Layer 4 of a small transformer language model trained on English Wikipedia (13 layers, counted from 0, width 96).
A neuron's activation on a vector x is GELU(weights . x + bias), where the dot is the dot product.

Input weights of the MLP neurons that the questions are about. A number n stands for n times 0.0053.
n20 (bias -0.147): -4 60 -30 42 15 27 28 3 15 -59 -50 38 -13 20 8 -20 3 16 -2 13 38 -19 33 -56 25 60 15 -73 -3 13 -32 0 19 -19 8 43 44 -39 13 -5 -18 -25 -30 -20 19 -28 -34 0 26 -9 -38 20 -6 -22 24 -51 -47 -12 29 46 -9 5 4 34 -1 -11 -18 -3 -1 -21 1 -42 40 20 -21 2 3 -28 -13 -14 -45 29 39 26 -41 -49 8 -1 22 31 62 41 -35 32 -22 -17
n37 (bias -0.233): 17 23 65 34 18 -20 -44 22 -4 -67 -15 -12 -76 23 10 10 1 -20 -32 11 -57 19 15 -4 29 3 25 35 -2 57 -34 -21 26 1 27 24 -34 -45 -30 35 14 -23 -9 75 -31 57 0 14 35 21 -7 60 17 -26 14 56 -13 15 -55 26 -11 -20 28 -15 -39 -9 -40 22 77 -51 4 -30 -21 36 -3 58 -4 42 12 -25 -39 -32 32 15 40 4 -27 15 8 -30 -33 23 -22 -24 -35 -7
n38 (bias -0.093): 39 6 -44 28 -6 -18 -9 29 -2 48 -7 -21 38 32 15 -3 32 40 -25 -2 -3 31 14 -4 -39 -18 33 0 -12 11 22 6 -16 5 4 7 -25 -7 -8 1 29 25 -23 -12 -2 3 2 -46 12 -1 40 32 31 -85 -27 13 -7 19 41 4 -8 -69 28 -9 -42 -25 26 21 21 50 7 -79 17 -19 -56 -3 -23 5 -36 -10 -9 -53 34 19 -13 -12 -5 -59 5 14 -8 32 -26 3 0 48
n47 (bias -0.133): 5 -18 -10 -3 -8 4 0 6 14 13 -2 3 15 6 8 -51 -39 -6 28 -18 53 -7 -38 21 15 -16 19 -26 -15 29 4 -13 -18 19 4 -43 -12 10 35 -10 0 18 13 -29 -3 -25 20 21 -4 -10 62 9 37 52 -31 -6 46 -30 22 -3 -14 3 -25 -24 -21 -15 14 30 -7 -45 34 71 -14 22 9 39 -17 5 -27 -36 4 19 2 -51 13 -20 -35 -16 37 -1 -17 13 20 -49 -20 -18
n53 (bias -0.072): -69 -4 -8 13 -15 -18 28 16 -28 -15 3 -23 8 -26 -33 -17 16 19 -11 -10 -14 -47 22 -12 5 9 54 27 -7 11 0 6 -4 16 -22 0 5 -20 51 -18 -32 -26 -9 -21 -12 -42 -5 -20 56 -22 -29 33 -2 -43 -12 -9 40 45 6 1 21 14 22 7 -11 -11 -44 -4 -52 -63 -17 15 -27 14 -16 -53 -23 76 5 38 -3 3 87 -38 27 9 -14 -32 34 -4 -1 25 -9 4 11 -1
n57 (bias -0.024): -26 -19 -63 60 -16 1 -37 -16 41 18 27 -14 14 -16 -15 -17 -8 13 -2 -31 25 14 -6 55 -48 4 20 15 -7 8 -72 6 -19 26 -49 26 -4 9 27 -50 19 -31 -5 11 10 48 23 8 19 -5 26 18 13 -21 -10 59 32 -34 -38 53 34 -45 -25 29 -6 -23 1 5 -12 -37 -6 -9 20 0 -9 -25 18 -3 49 3 -21 -2 34 -21 -13 25 16 9 0 -42 -45 -24 -14 45 -14 -8
n73 (bias -0.040): 18 1 -1 -18 -5 -36 5 -2 18 0 -21 9 -10 -23 -18 17 -3 33 11 -16 16 -21 -43 20 35 -16 7 52 25 2 -20 -11 -15 4 -9 -43 17 22 -46 -4 -10 -74 28 -80 20 -10 20 -36 8 22 -43 0 0 -8 10 -9 38 18 -32 2 25 -39 -19 -30 -1 8 -28 30 22 -8 7 -4 38 -12 -60 -35 -34 -4 50 -34 -12 23 3 44 -32 5 28 50 -15 -4 22 46 22 3 9 53
n95 (bias -0.079): -1 28 23 44 3 23 26 31 -19 5 -23 6 -42 -23 -6 -25 9 -10 -9 -8 27 -36 -39 26 2 -17 53 -18 20 61 -25 34 23 -39 -29 7 23 32 -31 16 11 -3 -22 -11 -46 -31 32 16 -13 30 -42 6 -41 20 -7 40 -34 11 -63 3 3 -12 1 -3 44 55 -36 -49 -33 -7 -33 -17 4 33 -13 6 -6 27 47 -40 -4 -9 -39 19 1 29 -35 -29 12 38 -26 -20 23 -9 5 -9
n104 (bias -0.074): -64 -26 -46 23 -7 56 35 52 -22 13 25 -14 -29 -1 -5 -19 -27 -46 20 39 12 2 21 12 2 12 21 -8 -11 13 -2 37 -32 -11 20 -12 -11 -2 -23 -15 -32 3 -29 16 -22 31 -18 -6 -3 6 28 -8 -2 20 -5 14 -9 -1 -4 2 9 -6 -29 -19 54 9 -6 -4 -16 0 26 -22 47 8 -51 5 -38 9 -49 11 13 39 -23 16 28 26 4 -9 -21 70 -3 -19 -54 6 -24 24
n119 (bias -0.064): -29 -4 22 53 14 19 -39 5 -10 -1 -59 24 43 0 35 -21 -8 -3 -28 -26 -17 22 34 -29 12 1 -38 7 -46 9 2 -42 2 7 13 13 17 29 -16 17 14 -27 33 19 -38 -30 13 21 -41 25 13 79 24 29 -35 -3 -41 -10 39 -5 -1 -53 7 42 5 -19 2 -13 14 6 -64 -10 -2 -38 20 2 -1 6 -11 40 -40 35 35 12 20 -30 -26 -26 -7 28 29 22 4 23 18 -4
n123 (bias -0.068): -2 19 2 12 14 22 -45 0 -18 12 -4 -31 -23 59 67 -2 -16 -9 14 40 23 27 -15 17 38 0 -29 36 9 -16 42 -36 -12 -35 22 11 -22 -4 -1 -35 -16 1 -8 3 -11 -28 13 15 -18 -34 11 52 55 25 -10 -14 -10 6 21 41 -14 -12 -43 -61 -3 18 -27 -4 -21 16 -10 26 10 2 20 37 -51 6 -8 -15 -89 -43 -5 2 -18 -14 26 -21 5 -9 14 -30 -51 -2 -3 -21
n141 (bias -0.108): -25 -24 -31 7 2 11 0 -34 28 -2 20 21 -1 -41 -25 14 -10 44 14 18 -19 50 4 -17 -16 10 41 29 -26 32 -24 -12 25 -7 -29 27 -19 3 1 -48 46 44 -5 -38 7 -17 -13 21 16 -6 16 11 15 -13 3 28 51 -55 -35 7 -50 34 -19 -3 20 11 14 4 16 -21 -3 30 13 -1 -36 -22 68 -10 15 -5 4 3 -1 22 -1 5 -33 -49 18 -37 -37 -2 -13 28 9 15
n156 (bias -0.120): 2 -16 8 51 -3 9 -38 -59 -39 -64 32 23 2 -4 58 1 -24 10 -9 -20 -39 11 -3 12 -14 -13 20 -27 -21 29 -14 -14 -53 -30 14 9 28 21 -2 59 58 -18 18 18 18 -9 -26 -48 18 -23 1 35 -16 -4 -29 33 16 -9 -4 20 0 0 4 -4 -50 56 -30 -16 50 16 31 48 -17 42 4 6 -59 27 85 26 18 21 15 -40 33 38 -9 -24 -25 -24 -49 17 -14 38 10 -4
n167 (bias -0.149): -35 52 -1 -11 -14 27 6 -49 -27 -30 33 7 44 -6 -19 23 -21 -10 17 12 -13 23 -19 4 12 28 -13 17 -23 8 32 16 -22 18 15 33 -14 -11 29 21 29 -65 17 16 -29 10 -10 0 6 8 17 -21 36 13 -34 -36 -32 36 -32 25 -59 24 -62 -15 8 35 31 45 -23 -11 21 -44 -21 52 -51 19 -35 8 29 0 -45 -56 6 -16 35 -41 15 5 0 -12 -26 23 -39 3 6 35
n173 (bias -0.146): -17 18 30 -5 -32 -5 35 13 -1 -25 -6 36 37 31 -1 16 -14 26 50 -23 -3 -20 -31 -3 -42 24 -19 -13 25 -7 -7 12 -24 -33 -4 -21 6 23 0 -6 12 16 -15 -1 -6 20 41 8 0 -35 4 -15 18 15 22 -2 4 -10 8 20 -15 1 -28 7 2 -18 -29 -22 -3 -48 12 -8 33 -69 -20 47 -37 18 7 10 -32 12 5 -34 -18 -4 23 24 13 -10 66 -12 -25 -5 -12 32
n189 (bias -0.248): -2 21 -5 39 34 29 -10 -47 -12 -41 -35 2 34 -19 11 -10 -43 -8 57 -28 -7 -30 2 5 -19 -22 2 53 -16 0 45 -9 4 8 -7 4 -19 -2 -1 -8 -6 -46 5 -2 -11 28 41 20 -24 2 6 2 12 5 -19 -37 -6 -12 18 -1 -6 -4 -36 -40 6 9 53 9 -2 12 -7 -7 -22 12 -23 14 -4 11 27 -7 -43 26 11 27 -6 50 0 23 29 -7 -29 -5 -75 -2 -33 31
n190 (bias -0.200): 29 10 -31 46 9 5 20 5 7 -8 5 -18 47 -36 -11 44 -9 40 -30 -46 7 -49 29 -16 -6 38 14 -17 -6 45 40 24 13 35 -29 37 3 -52 44 42 29 24 -41 -1 3 43 -60 -19 40 -25 -46 -15 -18 -12 22 -6 6 -13 -8 45 38 -34 7 69 -25 -25 6 23 24 -36 -43 29 27 -31 10 15 -31 -9 13 41 -22 16 -38 -24 -34 -34 39 0 -26 -35 4 -25 18 -20 53 23
n192 (bias -0.056): -5 4 -15 13 16 -22 -11 13 20 22 -14 -15 -29 15 -12 21 -3 -51 -23 -14 -4 -12 1 30 9 -6 39 -1 -27 24 -9 -43 26 -31 29 -41 -27 -11 3 -29 -36 36 -28 26 -32 17 62 14 19 31 -37 -72 2 34 64 -17 -40 -52 33 -4 29 0 -34 15 43 8 -16 13 -47 15 -32 3 -14 -1 1 46 -9 20 55 7 -7 -13 -2 31 10 6 -44 -46 29 -5 55 14 17 -34 -29 -55
n207 (bias 0.009): -72 17 12 0 30 30 -1 -12 24 23 23 -25 48 6 0 28 57 56 -5 -19 9 -8 -11 0 -14 -15 59 -15 -27 -59 -32 4 -67 -15 -11 4 -21 6 -18 46 32 -33 -58 -18 59 17 55 -39 10 21 -25 11 -7 56 26 22 -50 -4 -6 6 -34 26 19 -48 -78 -28 5 -44 20 58 55 -27 56 34 -3 -43 18 -1 -33 -2 17 11 42 8 15 11 -1 20 -50 23 -33 0 -53 -6 -43 -62
n212 (bias -0.195): 39 -46 24 31 -28 -34 -28 -4 32 9 -32 -12 13 -50 -48 14 -12 -22 -8 -13 -48 -31 32 28 50 4 26 8 -23 19 8 -12 17 -34 -23 -12 6 -18 40 69 5 -50 -12 -47 12 20 11 2 3 29 31 -2 27 -15 52 44 20 -5 6 25 39 6 -17 25 -22 -49 17 66 49 -28 8 -30 2 -12 -13 -41 7 -27 31 13 13 -56 10 -9 0 14 -27 -22 6 -27 -36 -14 -4 17 14 41
n213 (bias -0.138): 5 10 -35 3 2 6 -3 11 10 -32 -1 2 -4 -21 -28 -6 -38 -51 -20 18 -20 12 39 33 62 -6 -18 -12 19 -32 12 -6 2 -22 13 1 19 -33 17 -15 53 -38 -22 38 35 -37 -15 1 -14 -17 -14 -2 47 32 2 60 27 14 -6 34 -24 -6 -12 13 -37 -25 -12 -27 -22 -27 13 -6 25 36 -22 46 -77 1 -1 -39 -17 -23 24 -12 15 -21 11 -4 26 -4 27 -7 35 -12 22 -15
n215 (bias -0.119): -28 10 14 -2 -18 -27 10 -21 -45 3 17 -29 -21 9 12 -7 -59 -48 13 -12 41 58 -2 27 5 15 -12 -8 5 6 47 4 9 40 -16 -4 -32 -15 -28 -25 -60 -20 -2 1 40 -16 48 0 17 -36 -10 4 4 29 4 -22 -27 39 9 42 5 -37 -29 15 -6 4 -36 1 20 -44 32 -2 0 32 -25 -27 -14 -22 20 7 -33 30 -31 1 31 -30 45 23 -18 3 -16 15 -6 23 12 28
n226 (bias -0.056): 25 -2 25 -1 -19 -19 0 5 21 50 -25 10 5 5 -5 -25 26 7 -20 -30 -43 -44 -10 28 3 -22 38 12 17 32 -13 -14 -10 -43 -57 -20 9 0 18 5 13 16 51 2 37 33 23 13 -18 38 7 -5 -4 -37 28 -4 -2 -20 17 -31 -8 12 -10 0 59 24 -7 20 -35 -13 -56 -14 5 9 -34 1 23 9 -14 -45 -43 -22 -1 6 -7 28 -32 -13 -19 22 -6 -1 -50 3 7 -5
n227 (bias -0.192): -29 -1 9 -21 18 -18 -31 20 -25 7 28 22 -1 32 53 35 -39 18 6 0 38 -22 -22 -41 -52 40 62 12 -64 38 70 4 -27 -26 33 -36 -36 15 -7 -32 -13 26 -53 -28 -28 11 45 -31 -2 -34 13 -44 32 16 7 -8 2 -62 19 -1 28 14 -13 32 6 27 15 -50 3 -65 -29 -1 -62 -13 -1 1 -18 -11 -37 16 -11 -36 -70 -24 -23 60 -9 38 12 47 44 24 48 12 -16 -10
n229 (bias -0.110): -27 7 -9 5 -24 -39 -6 14 8 -37 6 -16 -6 14 27 6 29 4 8 56 -27 -31 7 -41 -26 50 -29 21 33 21 30 -21 -33 -8 13 14 26 35 2 16 6 40 20 48 5 -8 -86 -6 4 -20 21 -1 -20 -38 1 42 19 -1 -26 -22 9 -42 -8 -2 23 35 17 3 -1 0 -11 0 -6 16 -33 3 10 18 16 -12 5 8 -7 -43 1 20 -5 -16 6 7 -1 9 -10 16 -17 -23
n243 (bias -0.109): 37 34 7 -7 8 4 -31 36 -3 -20 -12 6 -4 -32 -1 -29 -38 -17 -41 -4 -31 -20 15 -2 10 51 -16 -22 3 -19 27 18 18 19 33 -29 35 -75 -24 -19 36 15 -3 30 11 16 -2 -38 -35 8 31 -17 10 -7 28 7 3 -1 -18 -45 60 -54 1 46 -28 -5 20 -72 32 40 7 9 20 23 -18 -41 -55 -10 44 -26 26 -15 14 18 6 60 48 22 62 -36 44 5 -7 -5 -32 8
n281 (bias -0.084): -49 38 35 -59 14 17 -53 -26 -50 60 21 -22 -12 -23 -34 -45 66 -20 38 -34 -39 -36 -10 -6 13 20 15 8 20 -13 10 66 11 48 -37 -14 28 43 46 19 6 8 -9 -33 12 -29 0 76 -23 5 -17 -10 20 18 7 27 0 -2 -31 39 5 3 -9 22 -23 -36 15 -13 31 11 -14 -23 19 18 38 14 11 -67 50 9 -18 -34 8 17 10 54 34 0 7 -50 -23 8 -56 26 16 21
n291 (bias -0.179): 6 23 58 12 -14 41 -2 -1 -27 -17 13 -11 -18 13 2 -47 46 -24 3 -9 -8 10 3 47 -12 14 -7 -18 -7 37 -18 43 -36 8 28 -5 6 24 -39 9 -17 -27 28 -24 10 -8 -22 -16 -24 -2 -6 -13 29 20 16 -55 1 -12 18 -32 -44 14 43 53 -31 -52 28 6 0 -26 37 21 -26 4 -38 -1 -7 3 -7 -1 -14 21 -18 10 36 -9 -4 15 3 9 15 17 -17 9 -32 40
n293 (bias -0.141): -37 26 -50 -5 -33 45 29 2 6 15 20 15 -27 -52 -21 45 -22 -12 25 57 -39 -8 -41 -41 19 -1 7 45 7 52 43 14 7 10 7 47 -52 3 -14 -27 -30 14 14 7 25 -22 -32 -16 18 26 7 22 -11 8 47 -62 -29 33 -22 0 8 6 -37 -14 22 25 -14 14 -9 31 -5 2 15 -16 23 11 0 -37 -18 -47 0 29 42 1 -51 -57 -18 28 -51 -17 -3 -19 -36 -3 -26 -1
n338 (bias -0.054): 47 -10 0 43 42 -3 11 4 23 40 -7 -21 2 12 13 -67 5 -67 6 9 -28 39 -12 -5 12 46 18 6 55 -13 -33 -22 -24 21 30 -51 -41 -26 13 -24 -60 20 4 11 31 -91 -2 30 21 -18 63 71 -16 -41 -6 53 15 79 4 -3 -36 -4 2 -39 -27 30 54 12 -18 15 -24 -33 -1 6 9 -8 0 9 -46 -21 15 -2 22 19 -12 15 -12 -3 22 62 11 -4 -22 -1 49 -17
n366 (bias -0.125): 11 -7 -17 41 -32 6 -11 6 25 -2 37 53 8 -48 -9 -36 36 41 7 -70 18 -12 17 12 -5 2 46 -2 -23 13 -32 48 42 26 -2 -30 9 47 -15 6 -48 -48 6 0 30 -8 35 60 39 24 14 -13 18 17 25 -9 -5 -24 -13 -2 -94 -1 -33 -9 35 4 18 -27 46 -8 48 -1 41 39 -32 -25 -1 -29 -29 -44 22 -28 -20 -22 -36 19 11 -65 17 8 9 -24 -16 -6 -15 8
n375 (bias -0.098): -22 -44 37 52 10 -21 -26 6 -22 28 -15 -28 20 7 1 -9 3 -16 33 -10 14 13 -24 25 -4 2 32 27 23 10 -4 -30 -29 -9 77 -2 63 8 31 -22 -50 -8 -1 -26 -30 21 3 1 -21 5 -27 -39 -50 1 9 26 -27 23 -28 53 20 2 -11 -9 -44 -10 9 11 -3 22 19 -34 -4 -49 -9 6 -4 28 -6 -18 -22 14 -18 15 56 -38 4 -1 7 -11 -3 -18 29 6 -42 -12

Each question shows a token from some text and the vector x that enters the MLP there. A number n stands for n times 0.052.

"0": 8 -6 -19 -8 -2 0 16 -5 36 37 -19 -31 -16 9 -20 36 40 28 -37 30 -23 11 6 1 24 -21 -37 -11 32 -27 -5 14 32 7 -31 -18 15 0 -10 20 10 -31 11 30 -40 22 -23 4 -22 -28 -9 -38 -18 -2 -48 3 9 6 1 6 21 31 9 -45 -7 -6 11 -26 2 12 -42 5 1 -16 7 12 1 21 37 3 28 30 -19 -3 42 -2 23 14 10 -26 -10 -2 13 13 13 -16
Which of these neurons fires most? n229

" would": 11 -42 -20 1 -22 0 30 18 -3 26 12 13 -25 1 -31 -11 13 28 -20 -8 -28 28 6 17 11 -17 -31 -12 39 -15 6 1 74 -14 27 37 -2 -1 2 25 -36 -17 6 -33 -56 -18 11 14 -8 -41 -15 -5 -19 -5 -30 0 -5 -40 16 -6 -3 -2 10 -2 -20 28 11 25 -25 13 -5 18 -26 22 12 37 47 4 19 13 17 -13 -31 9 12 -7 12 10 -5 -23 1 -7 11 25 -7 9
Which two neurons fire most, strongest first? n141, n95

" after": 10 -1 2 -16 -23 0 1 -2 14 17 -7 33 -7 30 -34 -8 -6 10 -39 5 -3 39 0 22 13 0 -52 -35 8 -11 -5 -25 64 10 -1 9 11 10 21 14 -10 -45 -13 -1 -59 1 17 -10 -21 -42 34 -8 21 -3 -25 18 -10 -12 -2 -12 9 26 -8 -32 -14 45 -16 -2 -8 33 -30 22 8 3 11 8 4 3 22 24 9 20 -25 -5 8 -17 19 5 -22 1 5 -6 19 55 -28 -13
Which of these neurons fires most? n119

"ew": -19 2 -29 -32 1 -22 38 12 -20 41 -10 20 8 28 -2 13 20 23 -25 -7 -5 -8 27 36 7 3 -39 -7 41 -33 26 22 53 16 -4 -3 -42 -22 -58 -4 -14 -3 -4 26 -25 27 -12 -4 9 -38 17 -17 -25 -7 -7 -27 28 -7 2 -21 15 32 45 -39 7 4 -5 -10 -24 18 -22 0 -20 -33 37 9 1 -23 -21 -5 39 2 17 -4 18 -23 7 -19 14 3 3 23 10 20 -7 21
Which three neurons fire most, strongest first? n38, n293, n53

"The": 8 -40 -11 -14 -15 12 64 20 -8 13 -13 16 -1 13 -2 5 6 15 -19 2 -18 50 1 21 16 -6 -35 -11 20 -18 -4 -32 45 38 -15 43 9 40 4 16 -20 -40 -29 -2 -69 13 -3 -18 -1 -41 4 -33 -12 -12 -11 -29 -17 -13 -12 -11 0 39 20 -44 3 12 -4 4 16 -2 -13 -7 -3 18 24 14 24 -5 -5 19 46 -4 3 -11 9 11 3 20 8 -17 11 -7 -9 -2 -7 8
Which of these neurons fires most? n167

" In": 27 -46 26 -20 -3 -6 13 13 17 6 0 15 -27 20 -16 -29 25 -15 -38 -11 -16 33 26 18 22 13 -35 -37 4 -18 31 -11 40 28 -26 17 -22 -15 -11 18 -9 -55 11 7 -40 7 15 -2 -19 -30 27 -15 0 -25 -19 4 -9 -13 -6 -23 -11 66 17 -26 7 -5 -10 19 -10 3 -41 -4 11 25 35 -1 24 24 21 28 22 39 -19 -16 3 1 16 18 -10 -2 -2 -6 13 4 -9 -16
Which of these neurons fires most? n37

" to": 20 -1 -29 -23 -21 -5 24 5 1 21 3 41 -4 23 -44 3 5 5 -8 -4 -1 26 1 31 -30 5 -7 -21 -19 -24 4 7 78 -7 12 17 13 -5 -12 16 -16 -35 -12 6 -54 11 15 33 -22 -42 6 -43 -11 -8 -11 -21 -3 -3 -1 8 6 3 8 -36 -25 50 -21 12 -23 23 -40 13 -4 -11 22 18 25 -5 0 31 8 -15 -16 11 35 0 2 10 -1 -7 3 15 -6 49 5 7
Which two neurons fire most, strongest first? n192, n167

" Brazilian": 28 -11 14 -16 -7 6 25 27 -37 31 -5 16 -3 6 -17 -4 12 -2 -27 4 -47 13 9 48 16 20 -34 -14 12 -34 -26 -17 44 29 21 14 -23 16 12 11 -21 -23 3 1 -50 16 -5 -25 -35 -48 15 -38 -5 14 -16 0 0 6 -20 -14 -1 37 47 -10 19 8 26 -22 32 -4 -13 -3 8 18 6 7 0 -3 -10 31 20 27 -10 -31 -11 -17 -3 27 9 2 -30 -17 5 32 -11 -8
Which three neurons fire most, strongest first? n291, n243, n104

" ": 17 -19 19 -8 9 20 29 16 -4 6 20 12 -28 17 -17 2 14 -2 -15 -4 20 18 18 71 31 -4 -32 -20 40 -21 -15 1 34 26 6 11 30 41 0 -5 -22 -40 3 8 -24 3 -6 -33 -22 -29 7 -34 -10 -17 -33 -1 -21 -50 6 -19 5 49 29 -33 -3 22 4 18 -12 9 -50 14 -31 -15 10 -23 21 -1 -15 9 26 16 -16 -5 -9 -7 -1 25 -3 -20 -13 -5 21 7 -8 -1
Which of these neurons fires most? n291

" that": 5 -33 -18 -38 -10 -3 7 -20 -6 -8 2 28 16 11 -15 13 11 15 1 -4 24 19 -2 15 30 1 -40 -21 26 -27 -21 -26 55 4 -11 29 3 -25 3 20 14 -58 -14 33 -68 -3 7 -19 -30 -27 -17 -4 13 5 -13 -4 -9 -21 42 8 22 15 -16 -3 0 19 -6 22 9 16 -25 5 -14 7 34 13 3 -4 5 21 8 -7 -7 -10 26 3 -5 27 -15 -38 0 -5 31 44 -8 5
Which of these neurons fires most? n119

" were": 26 -38 13 -26 -24 -9 15 -5 -20 15 20 7 -10 37 -16 2 21 30 -21 -4 -4 39 24 31 11 -22 -7 -27 30 -32 -5 -14 74 2 -12 24 0 9 11 8 -47 -11 1 -4 -63 -26 32 -7 12 -15 20 -31 -28 -3 -39 -15 -3 -6 16 -27 32 0 16 -7 -11 26 28 19 -5 18 -30 15 2 16 13 15 12 -5 -6 -19 25 25 -31 -2 1 -18 18 6 -3 2 12 -24 1 20 -20 -13
Which two neurons fire most, strongest first? n192, n375

" of": 1 -13 -17 -32 1 -1 11 -8 2 2 -5 34 9 29 -24 -9 39 3 -5 -9 -10 19 10 31 -17 -24 22 -7 -12 -25 -1 -16 31 -1 10 8 -11 4 -1 12 -24 -54 -15 27 -63 22 12 6 -28 -33 31 -34 12 1 -37 -3 3 5 -13 -5 16 31 1 -44 -6 37 -7 14 -19 -1 -42 35 -22 -21 37 8 9 18 13 1 3 22 -7 18 23 15 27 28 23 -6 -27 5 -7 22 14 -18
The most active neuron and its activation: n189, at about 1.9

"tch": -6 -10 -11 -5 -15 -22 10 21 21 26 -11 12 28 47 4 0 7 -6 -16 -20 -28 31 19 18 30 -9 -26 -32 27 -34 -11 14 64 3 -23 18 -43 6 -5 21 -9 -30 -2 8 -34 19 3 -6 -14 -40 5 -9 -34 8 -31 -19 8 -14 -5 -39 18 22 33 -28 2 4 12 7 -5 34 -55 16 -26 -8 39 -6 -14 9 5 2 29 31 -6 -8 7 -44 10 15 30 13 21 -10 24 -4 19 -19
The most active neuron and its activation: n119, at about 1.7

"ba": -4 -10 6 7 -27 -15 15 -8 5 21 -32 3 -29 30 15 22 26 4 -22 -23 -2 1 23 50 22 11 -41 15 -19 -34 -3 12 51 47 -13 20 -32 -25 -9 5 -9 -11 -17 -19 -19 10 -27 -46 -18 -36 22 -12 27 0 -17 -37 12 -17 -15 -31 16 44 14 -46 -10 35 12 -26 -14 37 -24 3 28 25 9 13 5 -7 -7 40 16 23 -27 -2 7 11 15 23 6 6 -21 1 6 6 5 -6
Which of these neurons fires most? n243

"7": 1 -30 -22 14 10 9 15 -12 8 21 -6 -7 -38 13 -9 25 43 15 -56 25 -15 15 -2 34 6 -20 -23 1 34 -13 -3 30 21 18 -36 -8 9 -10 -2 11 4 -19 19 16 -31 22 -11 -7 -30 -33 7 -41 -3 -1 -44 -32 21 -6 14 -16 24 39 23 -41 -24 -1 -10 -11 5 -5 -7 -5 -16 5 10 2 -27 11 16 16 28 41 -7 6 10 -4 18 39 -7 -20 -10 7 21 35 15 -16
Which of these neurons fires most? n156

"ed": 1 6 -31 -31 6 -7 19 9 -8 17 -19 0 4 8 -51 1 -7 -4 1 -21 6 31 29 43 12 -16 -40 -25 6 -30 11 27 64 63 13 4 -26 -5 -9 -19 19 -5 -18 20 -64 12 4 -26 16 -17 15 -21 0 -26 -30 -23 26 7 0 -34 -10 3 42 -43 -8 19 8 18 -3 28 -14 7 -14 4 30 23 5 22 -31 3 26 6 -8 -17 -1 -1 5 13 16 -16 -2 4 5 18 5 2
The most active neuron and its activation: n38, at about 1.2

" letter": -13 -20 3 -39 -34 13 8 5 10 40 -7 12 10 36 15 -2 24 -5 -1 -20 -23 25 11 39 20 3 -22 -25 28 -13 -12 -32 47 11 -18 38 -21 -22 6 -30 6 -21 -19 44 -39 19 -14 -30 -17 -44 9 -6 -11 -3 -14 -1 -3 -2 36 -16 -5 53 19 -25 -10 -2 12 -1 -19 1 -15 -7 -11 -8 14 18 -25 -28 -4 3 19 38 -7 2 46 -33 17 19 23 -15 8 -15 28 17 -11 0
Which three neurons fire most, strongest first? n213, n375, n123

" career": 10 -10 -4 -30 -30 -5 38 -15 -15 28 -22 -2 3 20 1 7 40 22 11 9 -36 16 23 8 -33 5 -40 -39 13 -13 4 11 46 -16 32 4 5 30 9 -4 7 -45 -21 0 -40 10 -20 -21 -32 -16 -5 9 -10 39 -20 1 22 -6 23 3 11 42 17 -12 -15 28 37 -11 -26 -15 -13 -4 -28 2 15 38 -8 10 -25 1 28 26 -5 -20 3 -25 7 31 -19 -41 12 -27 -4 40 -9 23
Which of these neurons fires most? n173

"1": 8 -23 -21 26 6 -7 39 0 -7 11 -1 -32 -31 25 -18 33 26 25 -20 5 0 7 16 39 13 -31 -36 -20 17 -15 10 13 18 10 -3 -7 3 14 -17 -8 17 -48 -11 1 -30 41 -3 -20 -20 -34 2 -45 18 -9 -20 -13 -14 -3 15 -3 21 39 33 -45 -17 12 -11 -1 7 25 -12 -7 -15 40 -8 -11 -10 16 30 20 28 41 -10 2 -4 -20 23 36 -25 -15 -2 -34 14 6 7 -14
Which three neurons fire most, strongest first? n207, n73, n156

" on": 5 -18 4 -38 7 -8 5 23 4 12 -9 30 -11 21 -39 -10 28 17 -34 2 -5 25 10 14 5 20 -42 7 11 -17 17 -32 32 0 -6 27 8 -4 -11 -3 -32 -30 13 4 -64 -8 -8 -18 -39 -26 34 -6 -16 3 -21 -2 -1 12 16 -7 -13 39 28 -47 -20 52 7 15 -32 8 -32 0 -16 -3 23 -5 19 24 6 -10 14 20 9 12 23 9 -3 -20 14 18 -27 10 12 46 -1 7
The most active neuron and its activation: n338, at about 2.1

"year": 17 -30 3 -30 -8 0 44 -3 -3 30 -43 6 6 31 -33 0 37 6 -37 2 -10 9 -3 2 -12 23 -72 -23 9 4 -1 20 67 -28 5 3 -2 7 4 51 27 1 -8 29 -20 16 2 -18 -14 -52 26 0 9 13 -12 20 -9 -22 25 -16 -27 29 20 -21 3 27 -8 -22 -8 14 -20 -26 -17 -7 24 30 -12 21 -14 -2 14 25 -1 -31 1 -36 8 25 -7 -18 10 -37 -17 44 2 6
Which two neurons fire most, strongest first? n173, n119

"ambi": 30 -30 -5 -44 -1 -8 22 6 -6 8 0 22 2 29 -46 -3 17 9 -23 -10 -17 0 -46 37 18 9 -32 20 8 -1 -27 -29 55 35 -10 18 -28 27 26 37 10 -8 -19 16 -16 7 -42 -18 -14 -14 28 -12 12 6 -26 -24 5 -22 0 -18 -15 63 9 -30 5 -3 0 -18 -4 -14 -6 -2 30 4 8 2 6 -6 -24 23 27 62 13 1 18 -31 -5 12 -4 -11 -48 -4 17 22 11 9
The most active neuron and its activation: n141, at about 1.3

"===": 4 -38 -26 -12 -3 9 30 28 -9 -17 -17 30 -6 14 -32 20 29 26 -16 3 -41 37 5 36 19 5 -26 3 2 -35 -3 4 17 23 10 10 -2 51 21 17 -11 -40 6 23 -41 4 12 -15 -24 -35 -5 -19 -13 -20 -22 -6 11 -36 9 -26 27 28 16 -4 -37 21 12 33 -26 -15 -32 -1 -12 28 6 9 45 -5 -34 1 33 9 2 -27 9 12 6 14 -8 -8 -9 -27 3 4 11 23
Which two neurons fire most, strongest first? n53, n212

"zh": 8 6 -31 5 -8 -8 28 8 -19 18 12 -2 -10 28 -5 -1 5 13 -46 1 6 15 -3 17 19 12 -12 5 13 -31 -12 15 57 38 0 22 -61 -8 -34 17 -2 -15 -2 3 1 13 4 -55 3 -17 15 -10 1 3 -8 -31 21 -33 -35 -22 -12 13 49 -35 17 -3 7 -20 -10 52 -27 20 2 -16 12 20 2 -6 -11 46 25 25 -12 -38 -4 -7 10 49 21 -14 -13 -2 8 -31 -16 5
Which of these neurons fires most? n293

" the": 8 -7 12 -8 -2 -4 57 0 -22 15 -14 4 5 15 -16 6 38 11 -38 -9 -22 35 11 28 -10 -10 -30 -2 -4 -22 -13 -19 39 18 -20 39 23 33 -4 41 -23 -32 -26 1 -70 21 6 -8 -12 -39 16 -26 -11 -13 -12 -23 -28 -7 12 -15 7 38 17 -31 5 25 -12 4 25 2 -28 3 -23 18 24 -12 21 6 14 13 27 4 -12 -9 -4 1 11 41 10 -27 -12 -15 2 7 -2 25
Which of these neurons fires most? n167

" though": 17 -46 -18 -34 -17 3 8 32 -4 19 2 21 23 14 -4 -5 2 34 -3 13 11 40 17 2 21 -12 -39 -12 28 -6 -21 -25 53 -8 -21 9 6 0 -6 24 0 -39 0 6 -68 -30 29 -32 0 -24 9 -15 2 6 -17 -6 -21 -25 -3 -19 23 34 2 10 4 38 1 16 -13 22 -21 37 8 2 23 31 -14 -17 -19 13 -3 6 3 -8 21 -30 2 -20 -14 -16 22 -10 11 39 -12 -15
Which three neurons fire most, strongest first? n119, n123, n192